Layer 2 of a small transformer language model trained on English Wikipedia (10 layers, counted from 0, width 96).
A neuron's activation on a vector x is SiLU(gate . x) times (in . x), where the dot is the dot product.

Input weights of the MLP neurons that the questions are about. A number n stands for (n - 500) times 0.0021.
n2 gate: 543 565 392 736 556 514 350 583 340 346 539 556 578 452 362 479 394 511 646 493 540 352 547 561 398 408 522 409 371 489 522 641 571 331 548 453 531 565 760 684 365 763 532 797 514 470 644 428 457 482 724 439 532 542 342 522 342 496 383 647 390 482 511 511 792 469 423 394 441 533 522 594 536 478 545 653 493 232 703 309 386 526 468 719 558 413 573 624 745 325 652 244 482 457 482 456
n15 gate: 544 475 372 620 584 618 583 484 550 591 580 476 500 605 607 410 403 557 509 534 447 684 587 420 470 437 594 544 408 713 534 522 561 571 754 491 593 429 448 406 657 521 684 651 557 413 451 438 577 444 358 463 640 615 497 576 515 458 425 389 448 487 241 370 716 497 373 332 677 372 261 606 438 363 679 394 516 407 589 475 472 494 655 579 506 444 572 595 569 411 317 494 434 503 453 334
n20 gate: 436 571 650 508 388 449 459 597 496 508 548 493 588 519 375 547 466 489 335 302 530 485 642 452 504 671 357 410 579 756 545 556 614 461 245 448 488 351 666 566 575 441 621 315 648 662 281 511 318 402 397 548 262 675 489 424 442 320 270 565 584 489 661 443 309 443 481 588 678 734 347 541 485 549 465 511 673 446 729 318 565 440 675 428 411 519 511 610 507 770 441 462 136 348 678 421
n34 gate: 611 362 473 762 620 517 776 540 513 693 513 611 459 785 382 697 169 283 389 310 393 673 416 509 509 541 602 728 612 434 469 367 355 394 446 429 481 575 268 454 237 404 356 500 680 601 712 341 447 504 473 548 588 522 279 342 634 514 240 191 173 464 748 532 600 618 852 496 239 404 606 500 536 607 482 500 240 372 591 572 324 585 447 442 522 380 540 757 556 636 374 698 536 601 577 687
n66 gate: 526 568 403 565 465 662 597 449 500 556 568 479 566 352 638 331 375 287 492 282 594 380 577 643 588 317 191 711 473 559 664 462 297 488 483 419 427 304 411 433 586 567 567 669 636 306 385 466 542 341 743 169 589 525 125 682 662 403 591 550 643 304 609 448 491 496 470 596 652 228 432 295 689 453 276 547 478 698 705 335 583 444 389 669 436 380 772 622 475 187 517 227 418 318 465 440
n78 gate: 535 521 380 741 281 631 556 535 742 496 601 463 554 658 812 428 482 834 452 496 627 419 560 472 638 507 468 511 645 367 536 620 500 712 468 532 598 626 455 702 443 392 695 326 507 500 507 532 542 379 543 430 781 572 472 643 500 558 422 384 510 446 642 597 507 466 590 344 368 243 500 599 550 433 558 582 347 395 482 575 357 611 588 696 412 606 593 632 551 357 483 360 642 605 604 528
n97 gate: 587 612 526 496 553 606 511 590 463 379 615 507 366 629 379 482 442 437 563 594 416 551 500 457 302 264 467 372 569 496 628 543 421 434 470 579 616 662 482 413 555 521 493 722 266 728 460 326 597 394 459 712 453 553 521 548 602 537 174 441 504 489 649 522 463 538 496 553 544 206 720 446 507 464 463 518 310 258 333 368 367 504 569 720 301 547 284 393 437 191 251 629 540 428 500 496
n115 gate: 774 594 362 500 567 584 732 500 402 460 393 465 541 585 514 559 544 507 455 543 655 417 583 589 419 518 543 318 481 898 536 410 650 500 437 353 515 288 575 519 359 528 468 386 601 533 461 590 364 642 493 500 471 570 595 445 388 374 504 430 805 438 447 430 283 610 493 744 463 763 583 698 619 612 507 333 573 252 456 328 669 719 529 500 583 363 620 334 514 654 468 493 417 561 507 467
n147 gate: 196 489 401 670 473 543 482 651 537 346 390 350 462 587 547 639 425 639 553 500 400 500 522 551 460 455 741 243 426 709 489 729 522 532 443 614 362 305 697 573 660 558 613 496 521 664 551 470 401 392 568 419 463 572 623 459 421 337 190 189 631 624 551 394 443 391 451 409 455 405 622 433 674 767 378 340 425 394 466 766 601 537 651 362 496 459 496 504 436 419 384 519 556 683 417 377
n148 gate: 389 482 334 631 363 636 348 607 666 659 412 590 288 613 402 583 356 383 507 600 532 593 421 264 371 576 482 388 316 568 612 643 302 251 569 439 340 290 313 496 522 514 514 405 559 552 486 375 440 536 674 347 400 521 420 562 462 393 402 448 584 613 465 708 456 670 333 504 457 430 393 500 554 507 753 525 576 651 694 511 369 536 539 598 486 435 464 581 621 224 546 525 187 539 620 550
n173 gate: 520 564 248 300 471 718 555 600 637 427 476 423 598 500 476 608 605 255 531 564 380 452 292 366 660 471 552 399 622 452 230 616 369 863 582 169 564 707 547 554 581 366 599 413 465 455 607 608 524 569 500 317 444 543 434 504 488 574 605 527 567 541 422 512 766 763 671 296 634 290 644 580 649 632 570 444 496 714 390 618 382 330 432 496 420 588 561 626 225 619 316 626 581 313 337 524
n180 gate: 370 550 724 507 586 607 767 770 574 578 421 529 633 371 320 687 695 483 616 623 480 500 627 559 389 466 537 497 398 576 695 387 546 385 589 620 525 570 477 566 577 490 507 229 448 397 477 567 586 638 534 503 537 493 624 466 594 411 537 729 612 510 542 333 415 484 565 274 422 527 533 607 604 671 582 507 618 380 507 239 639 426 463 409 487 423 557 585 500 282 611 510 399 464 514 601
n182 gate: 517 396 522 805 482 584 277 664 430 425 380 671 438 381 623 575 413 204 563 336 713 383 448 334 458 579 622 255 336 672 714 522 590 583 429 383 394 560 586 473 260 329 577 401 395 437 453 604 663 378 500 431 474 525 673 148 723 723 434 437 155 526 733 332 531 479 456 441 373 562 530 743 522 539 567 578 478 455 305 649 535 469 517 627 16 461 531 517 345 582 814 619 348 328 465 539
n186 gate: 248 487 470 547 582 590 227 554 703 466 401 552 612 496 282 569 297 252 585 412 361 383 433 512 614 615 466 407 584 629 424 299 492 652 393 404 714 629 583 600 386 413 384 728 706 470 558 659 579 618 415 384 604 373 414 534 655 608 483 508 323 517 422 696 530 635 253 525 432 229 571 567 466 609 332 538 323 599 461 683 551 746 67 610 734 311 817 463 613 558 627 266 546 616 351 492
n205 gate: 742 438 753 430 354 547 647 521 549 556 667 703 521 482 574 550 396 451 417 421 583 610 583 469 510 324 486 566 623 575 507 414 374 609 465 466 445 538 568 669 559 588 435 292 417 550 226 514 534 570 213 527 400 466 460 430 527 628 392 367 595 623 642 296 641 480 461 601 441 380 417 490 237 459 606 542 500 621 334 507 717 277 586 472 586 351 472 280 677 599 605 545 601 627 507 517
n207 gate: 508 460 735 618 529 379 382 492 230 480 287 373 574 447 578 612 468 472 496 560 516 368 572 755 477 598 668 516 643 444 436 460 338 630 382 488 381 373 382 504 528 363 653 591 535 471 306 536 377 798 411 441 504 523 220 617 337 406 609 431 680 577 445 646 480 546 622 734 431 328 241 516 228 456 533 676 279 639 447 310 739 698 758 322 464 432 605 324 465 330 547 257 548 326 455 444
n212 gate: 753 408 583 569 608 602 460 368 350 605 294 353 689 275 732 291 512 680 473 392 359 444 464 366 613 492 705 387 508 237 565 632 559 603 435 360 483 317 532 321 536 658 453 536 461 351 249 624 556 492 484 858 324 340 422 541 640 327 379 639 531 467 425 594 430 633 667 720 642 389 504 452 665 516 393 685 565 648 471 451 553 589 404 589 396 633 391 634 589 500 598 675 560 194 683 629
n232 gate: 452 151 308 557 767 473 637 445 444 641 747 649 618 427 531 611 272 553 405 445 405 456 318 473 508 532 488 468 312 662 504 329 531 447 532 449 348 563 751 442 596 336 609 492 462 602 256 551 504 468 641 567 255 608 531 609 519 830 488 469 383 779 415 674 419 406 621 523 605 642 666 472 233 532 565 392 540 476 459 500 371 504 330 496 314 540 632 188 416 347 286 351 572 657 601 448
n2 in: 648 444 515 432 529 486 462 430 440 265 549 385 460 737 459 279 482 597 527 360 666 539 349 483 394 242 327 553 733 521 309 377 396 530 504 370 403 647 556 544 358 441 375 590 639 373 783 577 462 578 364 469 556 469 524 539 538 699 354 412 472 278 335 547 295 670 482 379 511 670 668 366 341 546 601 663 578 453 410 454 496 333 622 504 391 313 500 431 429 618 617 511 369 472 554 539
n15 in: 438 546 416 616 378 401 503 513 444 526 584 538 507 374 647 532 474 404 280 611 461 477 718 442 376 600 484 434 541 581 411 666 481 681 533 565 465 484 281 683 582 577 413 403 809 584 526 490 364 447 497 481 507 570 455 732 602 433 335 607 410 380 468 467 490 528 600 545 483 527 454 425 549 265 560 392 395 342 407 699 324 493 494 632 448 739 441 516 408 287 375 546 500 613 440 303
n20 in: 511 614 364 605 345 486 489 369 651 489 658 449 496 482 531 311 590 714 514 422 728 536 628 412 399 391 718 565 373 521 410 720 542 364 580 454 580 610 591 541 521 626 721 486 503 577 655 209 436 737 442 560 610 601 594 384 683 683 597 455 497 696 549 475 264 328 413 402 641 526 418 635 621 329 358 525 324 551 515 550 543 730 380 363 628 475 615 434 675 553 528 414 564 511 543 400
n34 in: 397 552 348 549 673 380 543 631 661 649 421 431 386 565 480 661 532 407 446 627 715 496 595 547 244 350 488 295 755 587 316 782 406 576 358 393 576 397 469 359 680 453 300 531 646 594 370 702 314 572 415 480 540 306 566 674 407 610 339 581 613 646 434 686 589 447 536 344 258 365 528 755 408 373 431 288 259 304 695 512 641 488 607 488 718 708 600 387 577 626 395 427 600 409 484 412
n66 in: 338 468 508 343 390 296 414 512 408 612 211 591 456 464 535 477 528 842 420 528 544 674 236 442 427 444 559 548 388 210 365 693 656 557 637 421 500 382 449 508 476 628 395 371 279 248 508 516 574 580 692 747 665 577 454 544 442 536 516 428 636 460 384 681 641 403 532 372 728 374 225 733 310 338 520 671 313 382 448 500 632 392 563 640 543 413 739 407 607 375 311 516 452 567 496 448
n78 in: 284 567 412 417 427 323 695 652 646 402 412 582 298 568 431 622 489 678 318 489 485 359 745 474 471 648 563 864 621 463 496 567 717 578 299 511 599 456 452 284 343 632 383 537 554 661 293 422 375 429 613 330 474 525 312 489 529 458 444 371 620 405 653 527 591 362 390 358 357 599 437 426 552 258 489 414 650 255 576 481 598 707 478 654 500 437 402 372 504 603 420 432 493 692 474 526
n97 in: 455 379 610 535 482 254 418 411 218 423 456 390 447 197 541 563 611 405 463 500 531 445 386 466 271 504 441 650 515 466 785 414 340 470 486 669 449 469 739 374 552 578 558 705 520 625 545 521 335 688 374 349 356 332 429 644 352 351 364 457 476 493 635 581 486 654 511 493 612 465 438 676 472 465 535 569 423 308 422 398 472 388 538 462 300 497 524 564 423 363 527 650 472 658 416 524
n115 in: 429 466 455 338 535 510 627 544 510 387 580 448 285 617 630 477 408 569 510 791 235 686 456 453 384 500 599 319 471 497 381 537 610 322 341 497 475 567 406 785 555 710 510 671 611 542 527 432 783 452 438 557 389 411 652 335 371 444 476 592 440 559 520 566 389 490 538 497 517 469 605 595 381 419 549 595 370 573 607 572 517 483 406 356 331 503 493 503 533 379 364 249 643 537 304 612
n147 in: 508 508 319 479 801 456 726 516 748 409 492 350 546 483 564 571 323 525 575 476 816 537 745 307 616 208 500 343 328 606 656 680 262 453 496 687 578 406 702 436 377 460 387 391 626 707 443 394 427 364 737 516 439 396 376 517 397 429 541 374 592 421 604 679 371 764 309 304 355 672 753 504 492 627 643 467 516 202 337 612 438 335 655 533 398 451 525 420 587 455 580 475 549 626 483 311
n148 in: 440 423 497 398 691 428 546 463 645 534 503 458 287 439 697 406 571 715 284 530 497 487 477 530 461 619 480 561 394 483 567 477 407 548 439 420 874 593 533 455 443 582 414 761 607 500 573 443 583 378 595 706 507 431 272 425 529 531 473 519 497 323 326 616 415 452 514 356 666 394 607 497 530 694 342 463 416 531 705 493 452 422 350 276 490 655 317 513 458 580 657 483 561 380 429 416
n173 in: 450 710 417 371 730 582 341 401 465 411 557 566 378 465 436 611 631 356 644 370 542 446 317 447 478 360 473 558 375 717 242 290 353 548 929 450 317 515 685 377 338 342 575 682 640 484 553 664 447 423 391 386 424 552 388 477 582 508 628 504 613 402 627 461 543 416 434 358 589 492 542 385 369 684 457 565 612 677 754 706 407 403 500 608 588 608 353 571 296 606 219 558 400 508 442 415
n180 in: 550 487 431 503 601 467 626 353 680 714 427 481 493 599 401 536 365 414 516 423 372 645 513 371 451 360 652 371 493 707 527 443 414 275 497 620 378 376 394 455 294 444 427 530 413 445 186 584 627 486 305 563 483 323 428 544 572 604 422 419 503 503 507 473 647 672 579 497 463 428 430 581 406 550 548 483 527 334 493 524 688 500 410 391 292 251 578 484 494 437 510 510 254 760 411 605
n182 in: 363 544 580 545 427 627 331 348 391 459 592 586 310 462 442 665 608 443 511 718 500 396 404 314 489 421 574 459 523 581 791 441 276 553 315 548 551 648 654 635 414 383 606 522 350 680 658 685 257 642 481 684 485 551 536 500 525 313 545 342 358 216 271 519 439 690 666 373 590 367 371 567 481 322 409 351 676 477 602 658 553 241 341 508 515 511 459 493 582 401 522 511 481 430 360 567
n186 in: 556 624 508 565 612 582 591 444 653 662 271 504 271 284 732 604 351 537 623 752 600 300 540 496 430 569 227 319 462 623 496 284 773 347 737 388 560 424 378 375 754 606 441 472 384 310 242 516 587 613 537 460 636 336 445 504 481 323 415 539 492 655 551 447 377 447 451 488 362 537 380 764 456 784 192 709 528 549 590 520 553 581 512 520 292 600 544 461 655 445 629 330 532 611 524 528
n205 in: 614 576 563 508 410 696 451 462 599 791 800 650 484 608 437 372 420 458 489 474 443 508 311 463 382 585 435 615 440 654 428 398 481 334 743 711 484 628 672 287 500 489 496 522 460 531 323 693 436 580 677 684 681 755 434 581 489 508 630 383 459 643 589 450 376 486 889 752 565 508 258 636 633 591 469 477 626 574 481 431 350 412 485 515 666 458 466 455 562 545 285 669 557 440 365 587
n207 in: 533 489 684 557 535 449 272 344 474 334 618 536 435 443 599 367 283 576 421 511 683 574 589 364 554 758 410 620 426 714 418 310 577 525 424 289 437 689 419 372 376 533 599 294 547 381 415 763 496 335 458 707 422 275 529 194 475 565 646 622 383 629 646 485 523 454 296 569 583 779 400 370 407 478 477 463 579 515 492 485 651 519 430 598 622 321 673 416 536 599 566 564 321 393 613 489
n212 in: 507 400 664 353 561 338 467 400 175 605 467 603 432 443 402 353 534 692 436 559 329 452 489 464 608 508 284 414 321 463 470 456 610 504 674 666 196 566 822 465 329 646 376 416 625 683 434 507 401 683 398 529 530 533 442 575 565 424 466 421 420 462 391 481 383 394 956 649 391 462 448 418 548 641 618 489 265 690 466 481 432 485 548 451 640 433 616 475 529 317 609 459 463 335 428 507
n232 in: 257 637 446 504 809 517 503 500 613 539 660 463 601 751 562 571 649 675 520 553 324 317 630 548 493 514 525 458 482 619 380 651 469 648 353 514 493 510 479 453 472 500 531 424 398 493 671 332 75 514 457 671 469 246 565 621 449 421 546 659 472 557 211 604 543 380 514 462 621 504 426 440 444 461 587 348 489 374 705 493 554 440 542 710 696 465 521 617 514 448 469 500 482 399 625 546

Each question shows a token from some text and the vector x that enters the MLP there. A number n stands for (n - 500) times 0.0037.

"y": 626 453 462 514 562 526 478 339 572 566 493 647 253 389 503 484 357 431 660 488 374 462 744 623 543 720 616 623 550 711 645 665 411 463 531 519 412 452 531 502 511 411 253 626 568 384 798 546 581 488 470 489 456 614 626 389 501 649 551 581 651 512 532 578 426 394 361 421 743 445 511 579 458 535 562 398 456 375 570 633 416 357 614 447 540 476 280 552 268 432 461 437 351 508 521 651
Which neuron lights up most? n148

",": 473 355 357 396 489 445 604 415 571 530 626 446 403 493 434 509 339 356 365 553 582 563 633 532 340 489 554 510 674 491 465 465 454 461 528 665 291 437 464 429 439 524 591 581 448 406 514 488 722 404 453 548 824 427 580 440 593 425 499 485 538 569 509 590 462 477 488 447 664 570 406 491 347 354 550 438 580 520 605 541 508 583 512 565 496 417 513 599 423 519 582 396 580 466 375 614
Which neuron fires most, and how strongly? n212, at about 0.26

"ary": 245 515 337 331 548 378 263 594 556 608 654 414 533 457 470 367 496 461 441 638 373 550 539 365 532 511 416 458 614 403 455 514 436 542 332 478 321 480 540 372 391 452 565 520 564 431 441 456 719 402 554 544 598 590 428 643 613 500 500 506 507 495 526 701 408 396 694 534 594 482 599 540 516 494 660 493 632 429 672 663 409 551 320 495 682 536 415 454 512 518 713 501 465 494 429 567
Which neuron lights up most? n148

" open": 411 573 418 409 402 493 368 407 621 550 560 532 392 515 652 635 459 518 584 536 496 277 678 377 520 407 681 571 614 514 464 570 521 455 572 592 330 543 441 409 461 702 711 573 431 418 448 458 680 479 227 398 710 562 524 463 438 541 449 347 485 615 549 573 420 390 464 534 672 687 396 543 397 566 671 616 662 537 572 554 420 529 557 525 497 557 591 452 413 595 523 518 488 508 281 550
Which three neurons fire most, strongest first? n78, n205, n34

"form": 363 537 320 454 358 531 361 424 601 410 476 504 410 419 584 485 466 382 398 677 472 442 647 493 236 586 685 412 637 604 493 677 614 459 489 559 358 499 523 417 364 735 620 595 530 354 572 458 523 410 386 352 653 555 439 537 506 366 434 496 655 457 449 707 426 450 624 395 704 570 532 407 443 485 709 370 509 421 560 683 380 540 494 522 595 488 358 509 390 496 521 482 460 466 458 669
Which neuron lights up most? n15

"ail": 547 440 388 384 622 523 368 392 469 679 474 521 655 453 639 447 517 352 319 597 563 475 483 398 672 281 442 609 397 642 488 461 696 502 442 410 417 412 502 530 647 716 577 624 527 491 568 557 613 443 378 322 646 692 490 583 578 528 744 574 513 399 494 573 364 415 777 500 519 473 472 458 325 565 665 542 573 417 605 497 554 483 264 679 365 385 372 480 511 648 563 402 529 301 515 596
The two highest activations, in order: n212, n173

"oss": 529 566 187 416 416 525 325 251 650 431 363 588 515 529 552 400 450 378 474 473 411 474 438 613 530 429 587 582 473 564 662 340 688 415 490 517 418 573 531 446 550 582 639 451 570 480 582 486 393 424 410 413 578 533 544 363 509 505 512 427 409 508 481 667 464 664 539 482 525 651 320 495 547 659 439 654 377 311 481 616 456 488 712 433 382 596 544 401 286 594 592 407 307 770 480 487
The two highest activations, in order: n147, n186

"ay": 580 685 601 449 576 403 412 339 553 485 314 288 606 449 466 448 502 462 665 526 563 529 597 563 534 481 591 800 494 524 455 545 415 577 346 478 425 455 544 667 462 528 444 572 500 430 399 581 567 415 541 465 460 518 609 599 450 654 640 647 478 597 346 745 336 540 771 489 491 387 379 621 306 521 878 518 404 477 469 579 470 433 658 502 543 443 297 560 520 438 658 621 377 546 385 625
Which neuron lights up most? n212

" em": 552 446 426 380 404 442 476 642 737 557 554 403 529 455 405 451 463 390 451 539 616 233 702 375 630 446 576 374 647 719 609 392 455 402 595 578 419 538 585 304 529 639 355 511 620 378 563 466 553 448 278 495 808 442 508 351 461 536 581 615 540 565 505 532 529 427 379 562 538 551 494 417 581 351 618 472 457 477 636 631 364 476 573 596 351 508 490 414 556 526 430 633 503 470 406 610
Which neuron lights up most? n15

"stru": 497 625 334 431 512 439 480 451 467 498 644 626 443 512 655 582 463 344 454 587 510 573 632 432 562 204 626 426 661 746 542 567 526 385 588 476 394 441 421 405 532 645 761 574 438 414 535 463 654 382 362 525 579 560 660 416 451 350 375 525 456 660 400 551 477 448 517 383 533 631 403 366 582 535 490 492 722 269 731 692 573 507 400 480 700 469 336 341 467 491 649 554 477 647 496 428
Which neuron fires most, and how strongly? n147, at about 1.4

"'s": 340 408 448 320 397 452 443 532 531 569 491 506 499 468 427 374 488 535 619 496 420 413 724 472 355 494 445 425 553 492 472 529 417 651 519 608 285 373 543 451 383 444 591 368 455 477 455 384 691 467 425 528 742 474 572 427 440 656 373 435 594 442 433 592 568 458 627 583 648 618 419 459 605 375 530 474 479 445 579 614 617 536 435 584 671 525 430 472 469 501 493 633 462 508 531 686
Which neuron lights up most? n186

" and": 511 409 323 369 447 448 496 450 571 555 502 400 345 450 500 374 383 401 383 503 480 537 639 581 352 607 489 334 756 412 453 441 503 461 409 557 264 402 533 428 418 695 569 556 489 399 511 544 655 531 380 540 726 516 563 541 521 370 516 410 618 597 494 641 553 453 570 501 571 522 443 405 531 393 656 443 485 527 599 564 541 486 575 519 539 451 514 508 321 501 633 608 603 464 458 586
The two highest activations, in order: n212, n182

"al": 581 486 381 406 487 468 368 389 525 491 631 443 605 538 366 327 446 468 446 525 524 528 652 431 381 254 480 641 487 481 451 302 468 468 365 467 375 501 379 623 360 394 630 572 461 430 460 453 604 390 421 361 542 617 334 473 308 644 943 723 537 608 589 325 629 430 659 428 467 607 493 637 546 577 620 520 545 444 633 375 656 596 623 554 445 425 269 356 502 507 589 529 413 397 532 413
Which neuron lights up most? n207

" spec": 507 412 415 413 411 655 511 382 630 596 586 524 469 491 256 526 446 379 516 647 448 430 663 510 415 587 613 380 730 535 466 511 531 473 566 609 350 468 590 307 357 495 728 522 624 439 550 543 559 440 334 484 768 449 470 388 559 512 568 393 556 465 376 654 497 353 466 592 609 722 507 515 662 415 493 588 626 429 436 660 602 514 504 372 518 393 457 360 376 547 617 521 438 569 313 546
Which neuron lights up most? n66

" ": 539 438 448 440 420 565 561 552 743 399 566 561 420 371 472 498 410 424 496 486 635 664 665 506 455 526 428 429 651 536 608 551 407 476 589 666 419 644 511 378 518 665 733 478 435 483 579 566 672 444 459 600 694 474 568 386 490 592 509 439 483 327 541 589 399 523 648 694 652 584 367 496 516 409 642 443 490 478 460 619 517 588 441 574 419 419 506 430 252 527 458 496 347 714 285 615
Which neuron lights up most? n182

"e": 353 502 328 401 432 514 391 523 643 589 463 478 426 467 514 425 483 337 628 394 439 466 517 598 478 496 411 530 613 330 562 483 554 630 535 529 455 531 595 523 425 624 387 656 292 489 564 564 686 556 293 627 481 349 409 429 435 440 375 587 590 590 467 527 480 393 596 481 562 494 635 612 515 462 459 557 643 371 551 534 416 668 524 638 535 597 155 202 562 482 586 598 539 821 594 517
The two highest activations, in order: n97, n186

"ion": 442 478 440 341 503 513 510 418 541 539 688 559 411 552 335 332 402 566 592 523 384 521 739 707 514 566 496 405 542 728 584 481 551 537 510 497 340 448 609 629 454 681 473 556 442 440 499 448 694 462 509 326 530 468 544 505 421 358 403 469 585 546 588 635 407 528 693 372 576 643 370 534 385 522 562 433 566 549 520 501 398 548 503 675 567 733 346 446 579 639 573 416 256 619 472 557
Which neuron lights up most? n115

"18": 630 480 433 417 507 575 618 460 622 565 465 315 339 395 414 580 388 371 460 607 464 673 518 373 463 440 539 349 685 442 517 403 410 526 314 598 296 498 338 386 512 606 548 427 557 296 568 391 640 419 472 352 558 528 540 378 509 432 576 423 515 451 515 683 484 411 491 616 589 579 514 444 383 464 351 453 562 310 590 588 474 568 403 423 492 391 456 307 588 532 511 439 406 420 538 479
Which neuron lights up most? n115

"ers": 349 580 265 297 624 579 524 435 544 463 416 595 587 504 396 602 605 321 298 393 458 497 651 557 532 396 457 677 648 502 428 503 494 375 430 544 427 519 524 572 482 630 656 565 401 542 592 472 425 304 371 428 416 396 487 447 534 498 493 499 362 544 507 614 469 553 560 407 566 679 485 782 702 412 319 661 432 320 507 712 522 493 564 631 602 699 359 536 373 425 456 677 377 615 436 474
Which three neurons fire most, strongest first? n173, n34, n97

".\n\n": 446 456 419 420 428 610 572 516 637 500 491 414 441 446 364 494 432 280 402 519 484 417 678 434 460 547 544 522 847 642 501 554 554 373 565 538 316 419 544 463 414 592 633 492 551 398 592 481 719 385 505 585 556 387 516 572 580 475 690 390 434 440 515 605 511 554 388 399 571 619 496 515 422 346 575 411 606 582 517 531 574 557 643 557 343 340 583 470 504 597 278 444 625 600 315 574
The two highest activations, in order: n212, n115

"33": 324 527 411 553 401 465 515 483 593 458 567 485 207 351 377 450 426 295 389 649 488 631 660 512 592 356 502 402 620 440 466 456 576 266 506 706 320 480 506 560 522 580 424 450 362 332 569 502 722 401 376 482 521 509 452 419 383 443 412 491 533 467 571 642 506 595 534 555 740 421 464 501 385 546 376 620 585 354 619 506 472 517 320 419 574 348 544 450 433 499 534 504 549 548 424 427
Which neuron lights up most? n186

"use": 372 369 486 387 427 468 440 453 682 489 576 509 534 535 468 574 381 309 429 655 468 603 578 543 463 291 531 492 497 689 577 438 444 512 303 565 325 521 549 417 439 587 739 528 592 501 366 537 619 409 367 469 557 521 481 380 583 470 511 604 619 582 465 582 559 500 382 459 520 542 517 612 719 430 540 681 549 228 517 656 459 663 510 567 690 540 475 250 644 593 551 606 425 603 343 507
The two highest activations, in order: n147, n115

"an": 490 535 431 375 398 607 472 344 569 487 660 375 506 514 400 514 651 626 478 506 425 661 542 471 511 529 509 624 570 522 501 479 292 500 297 520 369 357 612 466 605 430 634 546 400 396 613 467 771 422 476 478 593 421 427 569 331 498 613 408 707 457 443 594 641 448 617 473 528 746 529 432 472 533 699 549 514 451 509 713 522 467 470 480 322 631 370 279 544 572 493 522 455 475 308 533
The two highest activations, in order: n173, n186

" build": 577 480 384 480 374 383 388 461 634 498 633 546 400 446 550 627 403 378 474 593 503 384 695 285 512 488 635 537 604 654 506 476 526 556 521 551 356 466 544 303 499 813 690 575 572 403 506 501 695 464 252 480 765 498 533 427 567 551 615 432 453 506 514 614 452 543 368 571 605 618 466 507 400 499 626 650 576 383 533 599 507 543 503 506 534 436 580 428 608 621 503 397 536 392 302 533
Which neuron lights up most? n186

"0": 542 582 439 423 506 421 516 393 559 640 681 482 422 537 434 471 658 376 330 468 389 599 762 506 514 310 546 435 606 524 537 403 503 421 616 627 292 388 526 484 621 616 491 454 469 407 557 355 638 386 492 573 645 491 510 303 563 533 392 539 640 511 475 575 514 465 672 611 495 538 575 540 420 546 624 602 449 391 527 614 545 613 417 358 557 309 417 349 471 485 477 501 542 552 296 446
Which neuron lights up most? n205

" October": 612 462 455 432 475 430 391 444 656 593 217 445 510 655 330 433 398 406 510 494 452 451 550 470 521 556 412 422 597 428 621 420 539 434 440 826 441 338 529 365 470 517 564 338 525 550 402 421 738 425 356 526 679 504 584 496 523 484 470 456 606 403 473 614 529 520 694 455 775 582 445 580 393 397 398 484 550 450 473 635 270 447 525 381 607 259 631 487 494 532 495 528 483 579 463 556
The two highest activations, in order: n173, n232

"29": 602 505 381 431 410 465 520 528 688 546 493 432 247 398 367 403 467 216 436 543 461 655 530 475 640 386 558 461 709 418 547 566 511 489 337 653 316 445 408 469 408 618 441 404 401 468 579 563 529 551 498 383 454 457 544 331 332 467 342 407 560 384 524 588 459 519 780 563 607 519 502 557 311 430 390 476 511 296 694 630 440 502 386 356 548 422 544 381 495 560 590 586 462 553 463 491
Which neuron lights up most? n34

" was": 439 430 338 449 458 459 391 384 571 529 528 391 606 394 321 564 435 405 493 553 587 529 728 478 357 581 552 450 682 508 502 482 415 533 577 542 333 356 531 347 361 822 644 472 469 412 534 502 599 400 407 716 713 499 509 437 529 506 524 425 494 667 504 650 531 453 522 408 647 613 466 428 399 362 496 570 578 503 597 544 425 527 395 465 598 568 520 393 372 524 614 521 575 392 484 630
Which neuron lights up most? n147

"v": 353 548 378 441 557 430 493 604 589 383 278 422 643 566 605 397 659 378 589 421 411 480 603 544 463 670 541 364 570 627 488 485 431 380 430 615 470 642 404 423 448 468 521 468 366 372 493 513 431 389 447 664 584 442 308 461 551 323 512 616 633 588 444 574 425 348 692 643 561 504 258 537 521 442 484 550 466 314 445 541 321 527 418 654 811 388 300 439 514 730 543 326 378 381 318 634
Which neuron lights up most? n207

" of": 552 409 375 331 566 386 482 426 544 582 470 381 551 310 579 408 551 427 386 553 549 572 431 434 426 603 557 415 679 472 481 490 538 470 495 616 294 459 592 474 477 630 598 550 447 485 649 338 608 519 423 540 712 427 505 612 452 530 491 461 626 324 561 650 401 507 635 530 551 527 493 550 451 346 588 485 573 555 676 530 481 527 543 657 581 556 569 353 324 436 566 562 557 344 452 706
Which neuron fires most, and how strongly? n212, at about 1.4

" one": 443 338 345 378 437 445 526 442 643 539 581 361 335 510 521 596 483 290 466 511 450 341 777 505 511 568 549 391 576 558 492 540 335 443 550 570 323 403 493 434 394 664 599 513 480 487 412 427 601 474 511 548 790 489 446 355 502 434 491 491 517 352 600 526 509 400 565 560 543 522 525 520 463 474 675 404 597 387 588 651 389 587 529 335 551 572 556 364 531 569 502 627 521 600 303 559
Which neuron lights up most? n147

"es": 311 517 431 390 452 460 323 365 645 470 514 441 496 431 229 477 543 322 453 557 449 728 742 722 541 304 439 636 629 174 542 423 485 467 512 543 345 492 477 382 520 538 499 681 435 472 377 522 648 430 301 402 473 342 451 397 594 510 377 483 605 495 513 476 435 489 547 466 601 465 531 537 580 482 639 627 414 437 548 520 517 609 393 584 472 505 350 371 546 414 543 528 489 619 583 553
Which neuron fires most, and how strongly? n97, at about 2

"ings": 337 529 332 479 442 371 339 340 579 482 551 440 602 548 412 415 654 383 543 629 420 696 780 650 412 497 586 536 570 462 485 530 385 447 481 577 385 319 491 388 434 661 668 634 524 444 517 460 685 382 469 325 554 499 330 439 607 517 583 662 396 483 636 579 354 486 509 567 660 573 453 546 500 401 693 623 436 571 461 578 397 498 544 461 531 534 406 447 364 384 520 494 652 571 496 579
Which neuron fires most, and how strongly? n182, at about 0.37

"pt": 644 448 513 356 735 713 556 456 534 402 436 385 310 544 410 451 675 399 322 503 487 511 520 363 616 716 630 573 572 667 594 540 560 506 340 478 463 327 413 491 527 609 679 660 571 465 493 492 598 524 558 325 581 444 270 480 532 623 505 488 620 597 568 585 532 564 648 586 321 739 289 614 495 442 568 635 532 485 550 661 426 445 496 492 568 496 401 319 330 536 661 497 516 562 372 603
Which neuron lights up most? n115

" the": 455 474 377 495 487 669 575 359 556 605 507 461 448 426 462 471 443 433 379 442 442 416 608 439 419 534 496 479 640 485 467 535 453 507 561 604 223 514 559 437 369 520 540 470 498 447 519 467 710 377 436 495 860 492 512 465 406 503 533 450 419 534 514 578 500 405 498 526 617 592 372 426 554 442 557 525 547 522 425 519 495 529 440 394 513 489 537 404 518 500 470 584 565 537 515 666
Which neuron lights up most? n97

"les": 393 539 475 434 693 285 403 534 473 380 471 512 516 549 362 392 471 550 410 639 437 691 694 599 510 602 496 495 434 509 634 603 491 355 442 588 370 454 610 390 542 600 639 523 419 420 498 394 623 385 488 504 497 383 359 420 579 393 447 670 704 423 479 474 490 498 588 394 747 772 537 565 385 514 725 621 427 493 387 538 536 465 481 517 329 726 396 380 397 647 531 679 536 557 437 516
Which neuron lights up most? n97